Layer 6 of a small transformer language model trained on English Wikipedia (10 layers, counted from 0, width 64).
A neuron's activation on a vector x is SiLU(gate . x) times (in . x), where the dot is the dot product.

Input weights of the MLP neurons that the questions are about. A number n stands for (n - 500) times 0.0026.
n16 gate: 478 524 517 496 451 405 496 556 521 521 375 777 496 558 545 211 474 559 612 554 400 261 785 440 156 517 389 577 484 452 459 736 508 365 646 349 392 504 491 652 777 588 596 411 587 324 608 361 633 542 368 513 244 670 452 348 635 752 634 124 353 500 442 647
n20 gate: 561 572 418 262 421 556 522 512 477 532 305 453 382 389 568 353 496 609 512 438 485 450 488 698 534 617 622 492 613 374 674 414 361 515 791 360 384 184 849 573 459 377 469 780 507 540 520 360 599 256 696 634 351 437 447 508 550 396 428 634 711 445 333 604
n28 gate: 804 463 636 521 158 539 355 609 477 348 500 376 567 362 485 642 365 671 546 392 545 727 548 486 682 341 504 716 566 575 526 519 464 698 529 241 373 553 307 570 547 452 740 405 272 577 519 594 540 500 500 751 461 622 488 563 638 411 441 567 481 500 419 395
n31 gate: 574 596 459 527 652 538 663 432 566 579 588 546 559 625 468 433 610 763 419 508 668 318 818 619 348 530 573 483 424 418 492 292 648 729 452 401 337 694 180 188 686 713 426 341 614 331 278 409 688 354 545 483 449 379 685 484 553 349 283 474 620 550 557 564
n32 gate: 569 485 353 660 388 547 341 428 577 418 496 496 631 596 560 483 394 675 318 588 588 256 409 496 448 405 496 358 276 371 679 558 221 425 478 473 679 234 424 545 702 581 508 531 460 571 356 596 365 562 287 460 504 680 492 470 558 207 369 311 260 531 306 429
n35 gate: 524 544 579 645 471 339 444 678 776 375 356 309 560 713 562 472 297 666 450 526 626 436 489 522 677 473 581 512 525 524 478 338 457 460 620 537 570 680 316 618 386 468 459 583 525 722 384 604 484 662 526 594 566 747 769 412 544 552 689 375 564 353 700 253
n50 gate: 288 427 512 635 435 516 545 529 658 576 403 524 528 522 481 432 399 607 235 559 539 466 336 671 638 631 376 382 419 409 454 508 707 411 404 413 531 484 227 640 579 525 784 657 384 743 209 526 710 344 582 566 541 460 224 730 649 653 465 587 508 329 619 280
n118 gate: 377 406 436 365 490 811 533 559 518 771 447 414 347 566 541 569 467 408 650 705 479 649 630 534 348 592 300 387 569 612 479 514 469 292 690 504 504 671 442 700 639 500 433 439 591 580 526 536 617 651 479 526 585 489 333 518 454 567 666 537 543 389 214 324
n124 gate: 586 553 352 450 376 456 485 524 535 465 674 706 337 668 323 450 401 500 656 415 427 646 557 403 575 476 397 615 432 878 361 637 459 432 244 616 446 589 114 641 724 414 748 543 308 544 440 557 244 378 584 528 544 524 322 389 412 554 526 569 473 492 612 496
n166 gate: 551 621 407 481 488 475 477 242 584 561 607 532 590 707 395 851 356 557 434 292 572 439 583 403 457 313 500 323 219 610 668 536 714 574 441 452 508 859 469 733 475 792 404 484 657 311 567 634 466 598 401 412 517 594 328 361 591 536 586 609 633 504 659 417
n179 gate: 426 561 157 518 344 585 352 361 304 496 458 539 577 674 607 330 379 572 577 531 422 403 694 492 549 459 527 637 340 426 653 508 371 657 382 645 648 331 229 446 417 479 218 568 728 250 378 544 496 623 484 270 471 404 389 589 296 438 458 615 421 433 310 411
n182 gate: 469 516 589 555 758 339 500 553 314 521 342 339 417 803 312 760 651 390 656 408 307 559 379 496 218 443 438 348 684 682 463 262 386 648 500 483 299 356 486 529 553 580 378 594 400 431 518 391 424 449 646 399 412 328 289 409 723 320 570 619 780 470 726 557
n183 gate: 643 704 252 528 611 439 560 412 560 630 441 261 770 535 653 633 369 417 496 644 500 514 471 729 566 540 215 308 488 652 492 315 496 471 533 564 837 410 444 399 527 491 521 664 407 679 509 831 541 513 626 616 575 275 456 328 335 500 707 500 371 431 674 777
n217 gate: 625 394 442 619 484 566 593 479 602 641 714 401 479 606 727 507 789 357 476 432 439 434 466 324 352 634 300 657 648 496 583 507 549 477 718 503 601 449 537 390 461 486 354 628 552 465 578 346 442 469 399 511 549 676 603 426 313 530 546 663 302 510 445 616
n223 gate: 418 598 336 579 414 531 563 373 248 519 413 608 623 353 518 740 675 616 511 559 467 356 540 557 583 416 485 424 421 683 572 145 349 337 540 541 673 440 662 573 375 711 378 602 613 568 592 507 512 301 665 632 708 673 682 573 552 603 460 636 339 519 544 538
n227 gate: 547 461 395 582 343 567 736 504 464 635 656 439 605 556 265 469 401 631 704 359 460 683 200 267 473 500 552 367 618 284 504 720 328 492 476 573 456 472 553 631 308 747 758 459 462 521 211 586 625 574 372 293 567 274 407 369 766 488 508 390 537 447 452 529
n230 gate: 557 776 667 475 451 703 718 456 539 335 479 543 638 479 534 483 223 429 492 646 419 475 202 467 335 388 576 373 278 488 447 422 365 568 549 492 485 422 496 629 565 374 276 516 533 746 528 507 508 770 542 488 516 402 831 431 513 416 383 354 555 539 571 248
n237 gate: 354 628 613 274 410 277 649 231 643 484 438 166 586 550 519 659 441 592 301 562 488 442 634 522 332 652 614 631 455 354 632 328 391 477 481 392 377 550 373 679 553 471 566 524 500 210 444 475 533 504 756 500 348 555 444 550 450 749 406 714 582 484 579 444
n245 gate: 318 560 481 553 261 639 420 688 281 543 722 523 490 539 814 708 327 296 496 661 416 396 603 489 556 309 424 607 507 698 627 411 519 350 507 315 679 485 648 473 581 650 554 430 522 267 536 560 570 399 443 472 456 504 464 447 525 630 399 818 640 291 388 417
n247 gate: 762 459 437 615 448 817 379 703 537 698 518 396 437 592 621 751 445 450 684 537 434 522 701 548 544 504 590 568 484 395 302 362 621 597 605 583 455 467 591 590 342 886 459 255 599 423 181 358 575 508 484 300 496 576 669 643 428 199 302 370 500 534 353 573
n16 in: 567 516 396 400 508 611 305 645 356 549 325 524 493 533 485 466 786 439 595 734 397 388 682 538 458 756 543 381 659 404 465 641 539 605 667 560 646 820 614 311 697 420 468 427 462 500 363 463 717 516 393 629 219 650 571 343 586 413 484 425 484 609 881 549
n20 in: 415 447 432 583 117 472 483 435 437 655 351 514 283 397 530 548 629 344 546 415 580 553 593 617 383 430 509 408 613 561 561 129 635 338 592 576 207 189 829 672 774 708 567 664 624 182 495 355 825 418 531 509 263 609 552 624 485 611 461 477 640 410 486 528
n28 in: 321 413 500 433 232 176 452 725 249 513 609 615 462 277 356 785 487 228 377 487 361 706 508 525 307 632 483 574 409 763 661 504 578 658 678 628 534 496 649 429 545 473 470 763 512 561 584 421 382 577 614 504 434 759 451 571 486 626 430 504 380 247 568 210
n31 in: 602 500 464 623 621 214 409 567 379 287 535 492 691 444 566 578 351 609 404 299 596 530 412 488 504 362 524 297 500 606 453 606 441 500 766 859 500 536 615 452 436 555 581 496 650 264 563 261 483 439 596 395 508 549 454 591 517 256 881 239 589 467 613 392
n32 in: 316 325 439 587 500 475 542 314 182 269 596 762 533 466 385 421 475 668 408 415 565 364 440 390 224 416 512 312 492 466 726 582 374 564 405 467 351 537 491 608 517 637 370 413 481 554 627 579 803 636 448 513 323 732 772 472 535 359 349 338 233 607 347 534
n35 in: 267 536 782 592 529 397 632 370 537 474 638 240 603 381 636 656 330 556 378 747 474 643 679 408 647 408 642 648 353 519 575 571 439 475 493 474 430 385 277 671 375 508 611 583 521 583 450 616 587 695 580 384 235 598 427 573 668 526 590 612 437 511 595 519
n50 in: 585 551 480 336 636 351 742 508 383 765 423 290 619 430 519 509 479 487 318 552 676 569 683 612 457 550 449 562 699 352 344 561 449 398 570 504 536 536 249 255 411 424 620 643 584 277 734 582 577 634 417 672 596 463 643 389 543 170 320 697 342 646 496 446
n118 in: 428 494 457 358 487 732 494 514 542 613 420 421 424 530 541 489 353 426 557 708 578 658 603 582 373 608 352 510 449 507 389 596 456 401 700 539 442 667 539 696 610 345 314 493 606 480 463 461 573 497 494 616 483 517 370 539 609 594 589 681 628 418 132 439
n124 in: 386 625 400 422 380 665 568 467 688 545 967 584 249 588 349 556 471 422 644 496 301 483 433 589 512 529 496 525 449 655 379 399 353 63 442 524 437 604 268 366 466 589 432 472 371 455 546 696 415 338 599 617 488 553 442 303 578 540 512 621 532 734 517 554
n166 in: 745 546 435 468 504 611 411 110 418 618 542 435 400 544 529 719 385 444 380 444 521 435 321 446 370 357 568 469 437 835 807 548 713 437 190 530 337 790 457 632 464 659 409 478 463 504 379 712 739 605 479 536 316 597 689 415 528 701 643 608 587 295 519 714
n179 in: 434 527 563 368 381 516 593 680 303 124 378 147 553 616 534 385 540 628 378 528 469 568 625 489 611 619 403 354 301 628 665 556 336 477 450 773 281 512 543 449 371 608 441 332 477 431 631 365 303 508 387 178 463 653 438 407 457 578 531 599 444 409 631 500
n182 in: 587 263 371 856 469 448 552 291 505 486 309 822 508 605 371 628 453 267 486 687 459 475 803 535 442 292 293 585 371 644 585 343 128 384 380 408 677 358 435 455 457 341 591 546 735 387 785 656 373 380 342 543 547 281 409 405 520 360 513 715 445 588 318 382
n183 in: 649 410 492 434 451 320 547 400 487 424 455 873 366 400 605 680 568 527 478 89 322 504 496 404 613 491 500 611 593 548 679 399 460 414 618 450 277 521 710 340 513 408 363 263 619 461 305 658 313 420 698 273 626 445 500 175 338 641 520 504 353 471 648 457
n217 in: 684 294 547 659 375 390 648 448 704 471 714 450 410 701 715 550 504 461 389 407 440 504 542 290 462 563 324 500 667 545 427 468 569 517 681 618 486 432 520 260 278 421 568 456 507 438 493 341 534 471 412 594 381 649 627 384 407 624 413 463 334 529 273 385
n223 in: 535 651 530 512 520 455 468 420 365 698 529 605 560 413 458 732 572 529 625 500 570 228 693 361 409 357 378 500 480 687 696 453 318 359 422 470 610 513 566 556 411 482 503 575 564 469 458 509 504 326 640 584 598 801 591 318 544 463 392 535 304 585 460 396
n227 in: 550 170 444 441 423 500 620 488 460 742 632 448 603 467 643 414 467 509 684 714 662 521 308 542 631 549 348 451 566 492 419 724 527 578 593 301 642 544 561 473 487 622 575 528 666 557 331 559 572 223 311 500 751 395 247 375 719 480 558 330 556 480 547 168
n230 in: 640 519 559 486 276 347 644 468 559 516 600 606 619 352 250 475 628 419 528 555 617 614 419 767 538 488 485 436 443 656 397 721 428 565 337 508 543 217 474 700 282 413 652 631 556 452 658 677 325 694 310 394 727 731 329 461 517 473 611 582 465 390 651 476
n237 in: 461 514 496 555 511 374 437 642 759 654 421 545 679 578 765 676 579 460 355 360 430 536 566 649 446 469 646 587 496 496 360 239 375 439 615 611 614 463 658 525 519 473 515 410 321 299 393 620 618 448 522 369 515 440 508 271 752 526 331 573 537 347 809 550
n245 in: 432 417 438 446 414 514 664 418 500 382 496 572 738 339 513 297 472 441 423 401 748 390 693 562 831 373 634 521 477 317 510 476 460 513 454 562 436 442 444 429 475 482 408 538 484 518 401 595 515 642 632 450 496 552 297 449 316 524 307 486 290 662 632 560
n247 in: 525 355 520 444 555 661 451 542 568 524 418 318 389 481 578 774 426 487 645 832 416 630 862 469 438 404 710 463 477 390 359 455 430 457 598 420 667 601 500 666 386 691 352 214 408 677 479 604 538 435 496 239 629 529 437 540 348 321 665 513 383 318 409 243

Each question shows a token from some text and the vector x that enters the MLP there. A number n stands for (n - 500) times 0.031.

"-": 542 402 715 659 596 411 500 560 509 564 415 598 518 440 870 580 551 442 584 491 563 460 374 565 617 640 414 389 201 512 496 490 608 462 758 530 516 499 500 384 450 429 445 323 403 330 489 524 559 499 567 540 750 579 353 399 509 650 573 495 472 620 454 566
Which neuron lights up most? n183

"aking": 643 574 673 752 473 292 566 414 458 452 392 571 308 184 632 494 715 437 544 505 546 475 485 439 398 560 654 443 321 502 418 548 546 248 638 470 763 524 355 381 321 460 423 439 422 468 356 377 503 396 353 633 627 647 516 578 536 486 296 594 433 464 390 407
The most active neuron and its activation: n223, at about 250

"\n": 677 454 825 529 391 412 482 557 437 438 290 472 577 170 508 325 483 508 582 547 462 587 242 382 235 591 459 396 291 406 309 399 702 442 691 613 605 671 404 336 187 445 418 608 356 242 327 497 517 613 474 430 476 467 390 371 658 644 288 539 610 325 425 819
Which neuron lights up most? n237

",": 616 434 620 490 397 446 527 619 546 442 474 554 254 384 573 476 517 518 581 513 518 405 285 514 384 537 440 478 359 686 216 608 611 370 658 674 555 634 430 459 330 432 449 542 229 416 260 306 488 445 341 521 491 616 303 596 647 637 511 611 450 410 482 483
Which neuron lights up most? n124

"2": 616 378 656 576 347 305 505 543 327 542 500 430 286 348 606 538 442 433 462 428 512 503 556 439 595 554 603 495 314 455 292 562 527 635 626 759 588 482 590 403 289 433 458 520 405 366 393 552 426 536 461 538 569 736 528 498 505 552 475 533 546 483 385 445
The three highest activations, in order: n28, n217, n247

" was": 499 392 665 561 427 461 676 543 483 374 350 432 305 245 696 442 497 527 458 535 592 296 220 583 452 541 500 460 251 365 583 376 654 327 681 606 528 592 396 394 362 502 419 651 270 534 370 183 678 513 341 474 399 580 426 521 709 599 490 527 460 367 450 559
The most active neuron and its activation: n20, at about 170

" (": 563 415 721 529 499 510 453 619 526 584 437 478 511 398 859 390 405 537 546 499 582 354 443 448 526 470 550 549 221 503 505 272 580 508 499 788 444 691 418 482 279 378 547 609 303 414 520 636 496 525 485 611 543 591 348 555 513 636 536 555 441 493 381 645
The most active neuron and its activation: n35, at about 140

" ": 478 442 542 500 317 511 519 398 387 393 516 289 549 548 619 613 506 516 484 562 551 471 617 499 527 553 488 455 340 393 391 570 547 669 515 637 449 556 531 333 372 381 356 631 470 481 618 513 505 433 441 426 597 672 514 593 465 573 416 597 335 477 414 651
Which two neurons fire most, strongest first? n179, n217

"0": 567 341 611 467 398 513 409 293 387 508 442 387 266 427 693 467 459 476 423 545 597 347 573 442 710 604 654 506 246 366 357 581 634 455 538 632 516 484 612 298 189 335 364 562 515 564 466 599 319 645 508 610 508 705 579 412 612 572 422 436 504 467 500 518
The most active neuron and its activation: n35, at about 130

" count": 540 450 547 685 407 294 642 358 558 525 512 653 365 405 648 663 700 585 658 420 630 400 532 418 338 472 799 414 295 675 537 459 576 348 657 536 754 551 492 495 257 488 454 441 470 322 320 372 494 408 282 515 632 630 437 406 530 666 449 596 563 354 473 657
The most active neuron and its activation: n223, at about 420

" |": 470 403 620 470 500 445 697 538 575 507 450 401 290 373 599 473 553 478 618 541 562 372 373 384 378 546 290 457 409 502 384 398 519 463 581 693 458 595 603 351 377 455 437 521 434 385 530 435 552 487 469 593 492 509 469 531 463 576 442 618 398 370 454 495
The most active neuron and its activation: n217, at about 380

"igg": 446 507 631 727 458 511 465 358 599 419 513 325 473 504 590 637 644 508 533 538 712 403 461 362 401 541 498 468 409 632 576 475 530 434 595 528 652 448 429 325 419 572 371 561 468 525 478 335 394 393 489 580 609 703 516 342 422 425 684 667 419 473 461 562
Which two neurons fire most, strongest first? n217, n223

" a": 577 305 675 647 592 426 420 564 444 531 439 543 506 185 673 656 556 391 700 436 534 420 492 415 415 494 388 541 315 294 429 308 562 488 654 594 579 568 608 492 419 438 420 412 283 500 335 410 626 479 492 534 543 588 428 478 476 624 428 491 506 634 244 426
The three highest activations, in order: n247, n217, n223

" ==": 545 509 710 500 414 503 460 504 491 432 398 458 369 106 481 380 579 490 560 482 555 410 223 488 404 446 571 331 305 483 339 578 589 430 604 847 676 555 527 375 297 270 304 588 357 328 356 411 482 495 245 631 454 545 498 392 559 498 384 555 598 389 421 500
Which neuron lights up most? n230

" per": 664 259 465 615 538 440 618 443 503 604 460 400 278 270 586 448 568 398 718 602 549 410 466 315 429 582 676 308 288 379 532 396 681 386 747 554 655 559 626 532 434 510 491 398 257 403 381 342 686 569 436 437 605 493 437 616 539 704 514 565 498 537 387 584
The most active neuron and its activation: n247, at about 300

"1": 635 341 605 656 416 316 574 554 322 559 481 483 263 270 638 547 281 514 529 326 582 600 602 377 609 604 429 473 345 515 449 548 637 525 610 686 529 554 612 232 262 538 398 645 405 621 457 425 590 423 482 597 589 664 431 333 625 595 384 535 586 467 303 478
Which neuron lights up most? n28

" by": 585 544 642 688 500 285 646 608 463 502 437 376 332 262 582 452 520 586 524 478 708 366 413 546 370 660 420 459 272 567 296 517 640 303 626 503 503 702 309 337 321 386 408 493 436 312 374 315 500 530 359 528 420 456 416 432 585 541 387 425 542 541 482 580
Which neuron lights up most? n31

"T": 455 420 712 739 329 474 469 437 562 542 562 393 475 558 706 538 570 385 607 523 536 412 363 411 496 599 464 425 600 462 568 559 693 407 496 537 531 453 537 329 426 531 464 579 360 569 484 291 541 419 478 586 605 613 328 334 390 560 527 645 493 449 375 333
Which neuron lights up most? n217

" with": 423 552 659 596 544 389 643 520 393 457 450 333 378 221 626 540 505 531 581 526 646 308 374 537 372 758 407 483 229 545 314 481 653 292 598 483 511 750 408 367 335 412 413 574 368 319 449 309 540 560 442 551 491 522 438 476 553 523 464 532 390 464 441 534
Which two neurons fire most, strongest first? n50, n217

" t": 415 302 547 572 452 359 457 531 490 440 378 598 350 385 643 570 516 421 673 370 818 323 482 457 426 461 711 534 326 315 325 530 567 485 669 556 652 581 622 466 371 447 446 522 302 362 350 549 652 480 517 454 600 692 599 353 392 680 423 738 533 572 254 418
The three highest activations, in order: n245, n217, n247

" s": 495 381 586 657 507 348 585 593 479 402 419 621 513 391 844 570 616 439 607 417 580 434 503 510 399 346 652 428 117 413 581 563 610 516 507 493 697 672 591 448 323 406 385 537 305 437 292 551 583 485 362 522 584 549 427 440 509 845 360 709 454 554 386 485
Which neuron lights up most? n245

"ent": 660 632 654 735 446 274 572 528 436 509 438 529 515 499 568 492 420 467 565 579 733 390 507 348 449 495 683 432 378 521 427 535 582 470 617 445 592 487 556 392 400 321 355 448 516 610 397 526 521 288 352 583 657 607 514 431 398 513 439 599 468 650 471 466
Which neuron lights up most? n223

")": 606 283 674 568 377 404 690 545 559 468 616 465 334 338 565 545 610 575 679 544 482 598 308 480 326 549 382 492 388 477 326 612 622 408 638 642 560 557 442 408 320 521 459 563 314 325 220 514 574 394 249 565 610 542 355 440 629 548 390 516 351 318 393 501
Which neuron lights up most? n227

" rank": 528 554 672 633 418 180 491 458 601 453 479 531 547 320 586 572 660 581 587 390 482 358 518 455 490 620 541 365 279 672 564 388 674 334 712 531 632 487 362 364 311 520 481 527 337 396 462 383 447 384 401 536 618 742 461 422 384 481 356 602 454 377 499 468
The three highest activations, in order: n223, n217, n237

"board": 474 549 529 743 516 466 488 377 504 540 473 525 364 253 743 627 597 521 584 396 631 414 398 294 491 602 544 386 426 590 615 524 506 268 715 607 718 523 459 399 261 556 461 438 439 487 522 450 412 430 422 477 703 654 539 471 436 469 450 550 398 493 456 437
Which neuron lights up most? n223

".": 570 404 676 604 295 411 472 547 452 405 394 445 515 185 640 354 369 409 496 481 579 517 313 413 248 532 395 464 279 522 169 524 593 481 704 694 553 681 465 454 280 429 379 582 412 317 273 399 453 346 256 475 516 594 305 335 640 571 452 561 573 298 479 703
The three highest activations, in order: n227, n217, n16

" hard": 627 490 598 746 579 417 495 439 406 474 377 377 452 279 645 613 647 398 586 451 632 433 515 263 461 595 542 539 163 509 483 349 564 292 775 500 851 579 483 551 338 499 517 372 444 382 425 384 594 426 396 472 768 635 444 450 411 605 649 557 463 629 426 477
The three highest activations, in order: n223, n217, n247

" before": 557 385 623 537 335 226 676 622 469 434 283 434 379 227 557 444 638 630 484 478 584 438 532 542 461 525 489 462 227 595 288 624 698 338 587 614 588 703 406 599 295 305 344 608 362 413 252 185 530 508 344 555 490 537 389 367 591 632 579 526 567 467 453 538
The three highest activations, in order: n16, n35, n237

" Comm": 627 570 520 715 504 452 557 327 535 460 435 607 462 465 599 439 584 485 655 375 752 222 425 402 324 390 553 284 223 588 578 477 530 490 560 768 524 556 704 578 319 450 364 420 455 478 386 392 520 661 394 453 741 498 379 380 465 694 577 595 408 584 419 415
The most active neuron and its activation: n166, at about 360

" r": 527 378 408 536 523 385 573 418 398 458 375 631 236 495 652 666 495 317 620 234 699 334 427 402 360 478 761 415 190 413 606 552 589 534 689 711 583 550 507 377 390 579 472 369 310 331 459 548 588 591 431 297 600 700 368 482 504 721 449 670 526 454 216 650
Which neuron lights up most? n166

"writ": 604 468 733 598 507 274 540 452 573 653 530 408 384 406 525 748 635 556 405 554 612 233 340 433 484 609 662 446 244 627 477 555 523 352 736 528 591 473 413 624 340 539 402 552 477 335 438 404 430 427 496 541 717 617 591 293 422 616 570 486 393 539 528 388
Which neuron lights up most? n223

" and": 476 411 613 494 464 467 535 562 545 354 485 519 353 180 495 441 519 482 503 557 500 238 488 495 415 700 437 516 328 634 293 439 606 273 633 548 528 618 429 453 403 465 395 539 384 446 379 270 533 488 288 438 535 652 372 547 475 671 655 553 600 367 414 533
Which two neurons fire most, strongest first? n118, n217

" the": 476 553 677 470 513 365 515 427 528 433 333 346 324 346 552 491 539 419 585 487 596 354 384 416 482 598 195 382 379 473 420 324 594 408 665 606 550 720 536 419 379 438 493 410 323 610 397 442 523 460 306 475 527 507 454 579 478 600 419 576 516 478 344 507
The most active neuron and its activation: n118, at about 110

" is": 511 403 570 730 483 325 683 506 500 476 389 458 447 164 732 520 485 546 463 487 453 301 253 542 425 443 496 534 270 422 488 536 584 273 704 622 533 605 323 394 315 467 509 508 287 438 340 278 755 602 279 488 488 530 502 545 729 563 396 514 487 466 354 542
Which neuron lights up most? n50

" Ken": 539 462 535 729 484 569 611 404 444 347 432 328 494 576 589 630 732 419 702 349 607 386 446 443 277 607 543 585 310 374 563 378 486 560 654 731 526 525 713 411 255 564 448 560 576 487 368 275 386 444 335 596 419 566 554 293 434 569 528 626 363 487 280 549
The most active neuron and its activation: n217, at about 1000

" some": 437 555 550 646 384 297 460 418 512 350 427 528 355 269 538 528 561 399 548 430 693 331 482 310 412 686 583 510 255 503 320 433 658 341 678 622 695 726 525 371 338 363 499 358 339 440 502 364 595 446 375 439 543 587 377 432 494 617 512 422 618 520 454 847
The most active neuron and its activation: n16, at about 140

"|": 536 479 632 418 373 546 573 383 596 493 500 460 384 346 697 532 499 505 497 568 545 418 499 396 266 579 458 520 308 380 268 429 614 521 560 609 423 656 595 330 409 342 384 562 519 573 620 443 505 480 364 605 618 541 439 471 371 380 470 523 546 573 477 564
Which neuron lights up most? n217

"ved": 538 513 644 671 467 214 649 520 336 517 481 609 315 129 650 521 660 463 428 447 534 386 424 432 332 604 613 471 359 528 228 610 537 253 620 602 584 702 221 405 169 446 462 528 401 387 336 428 454 378 285 609 634 558 407 484 569 555 438 567 466 414 462 396
Which two neurons fire most, strongest first? n50, n217

" which": 603 499 664 585 330 345 450 526 543 347 353 598 404 189 555 402 488 572 559 455 573 396 387 480 450 699 456 497 186 572 151 570 585 486 581 542 582 711 491 352 274 367 443 493 337 354 260 301 470 494 326 448 417 698 475 510 497 571 487 571 659 474 366 633
Which neuron lights up most? n16

" during": 667 435 681 603 448 382 582 572 408 498 358 326 372 225 518 293 580 558 516 537 572 435 593 518 353 519 610 442 17 578 315 469 668 374 620 553 493 745 435 487 310 243 370 535 263 428 250 187 457 505 348 617 606 559 319 391 536 627 337 509 461 492 650 515
Which two neurons fire most, strongest first? n16, n237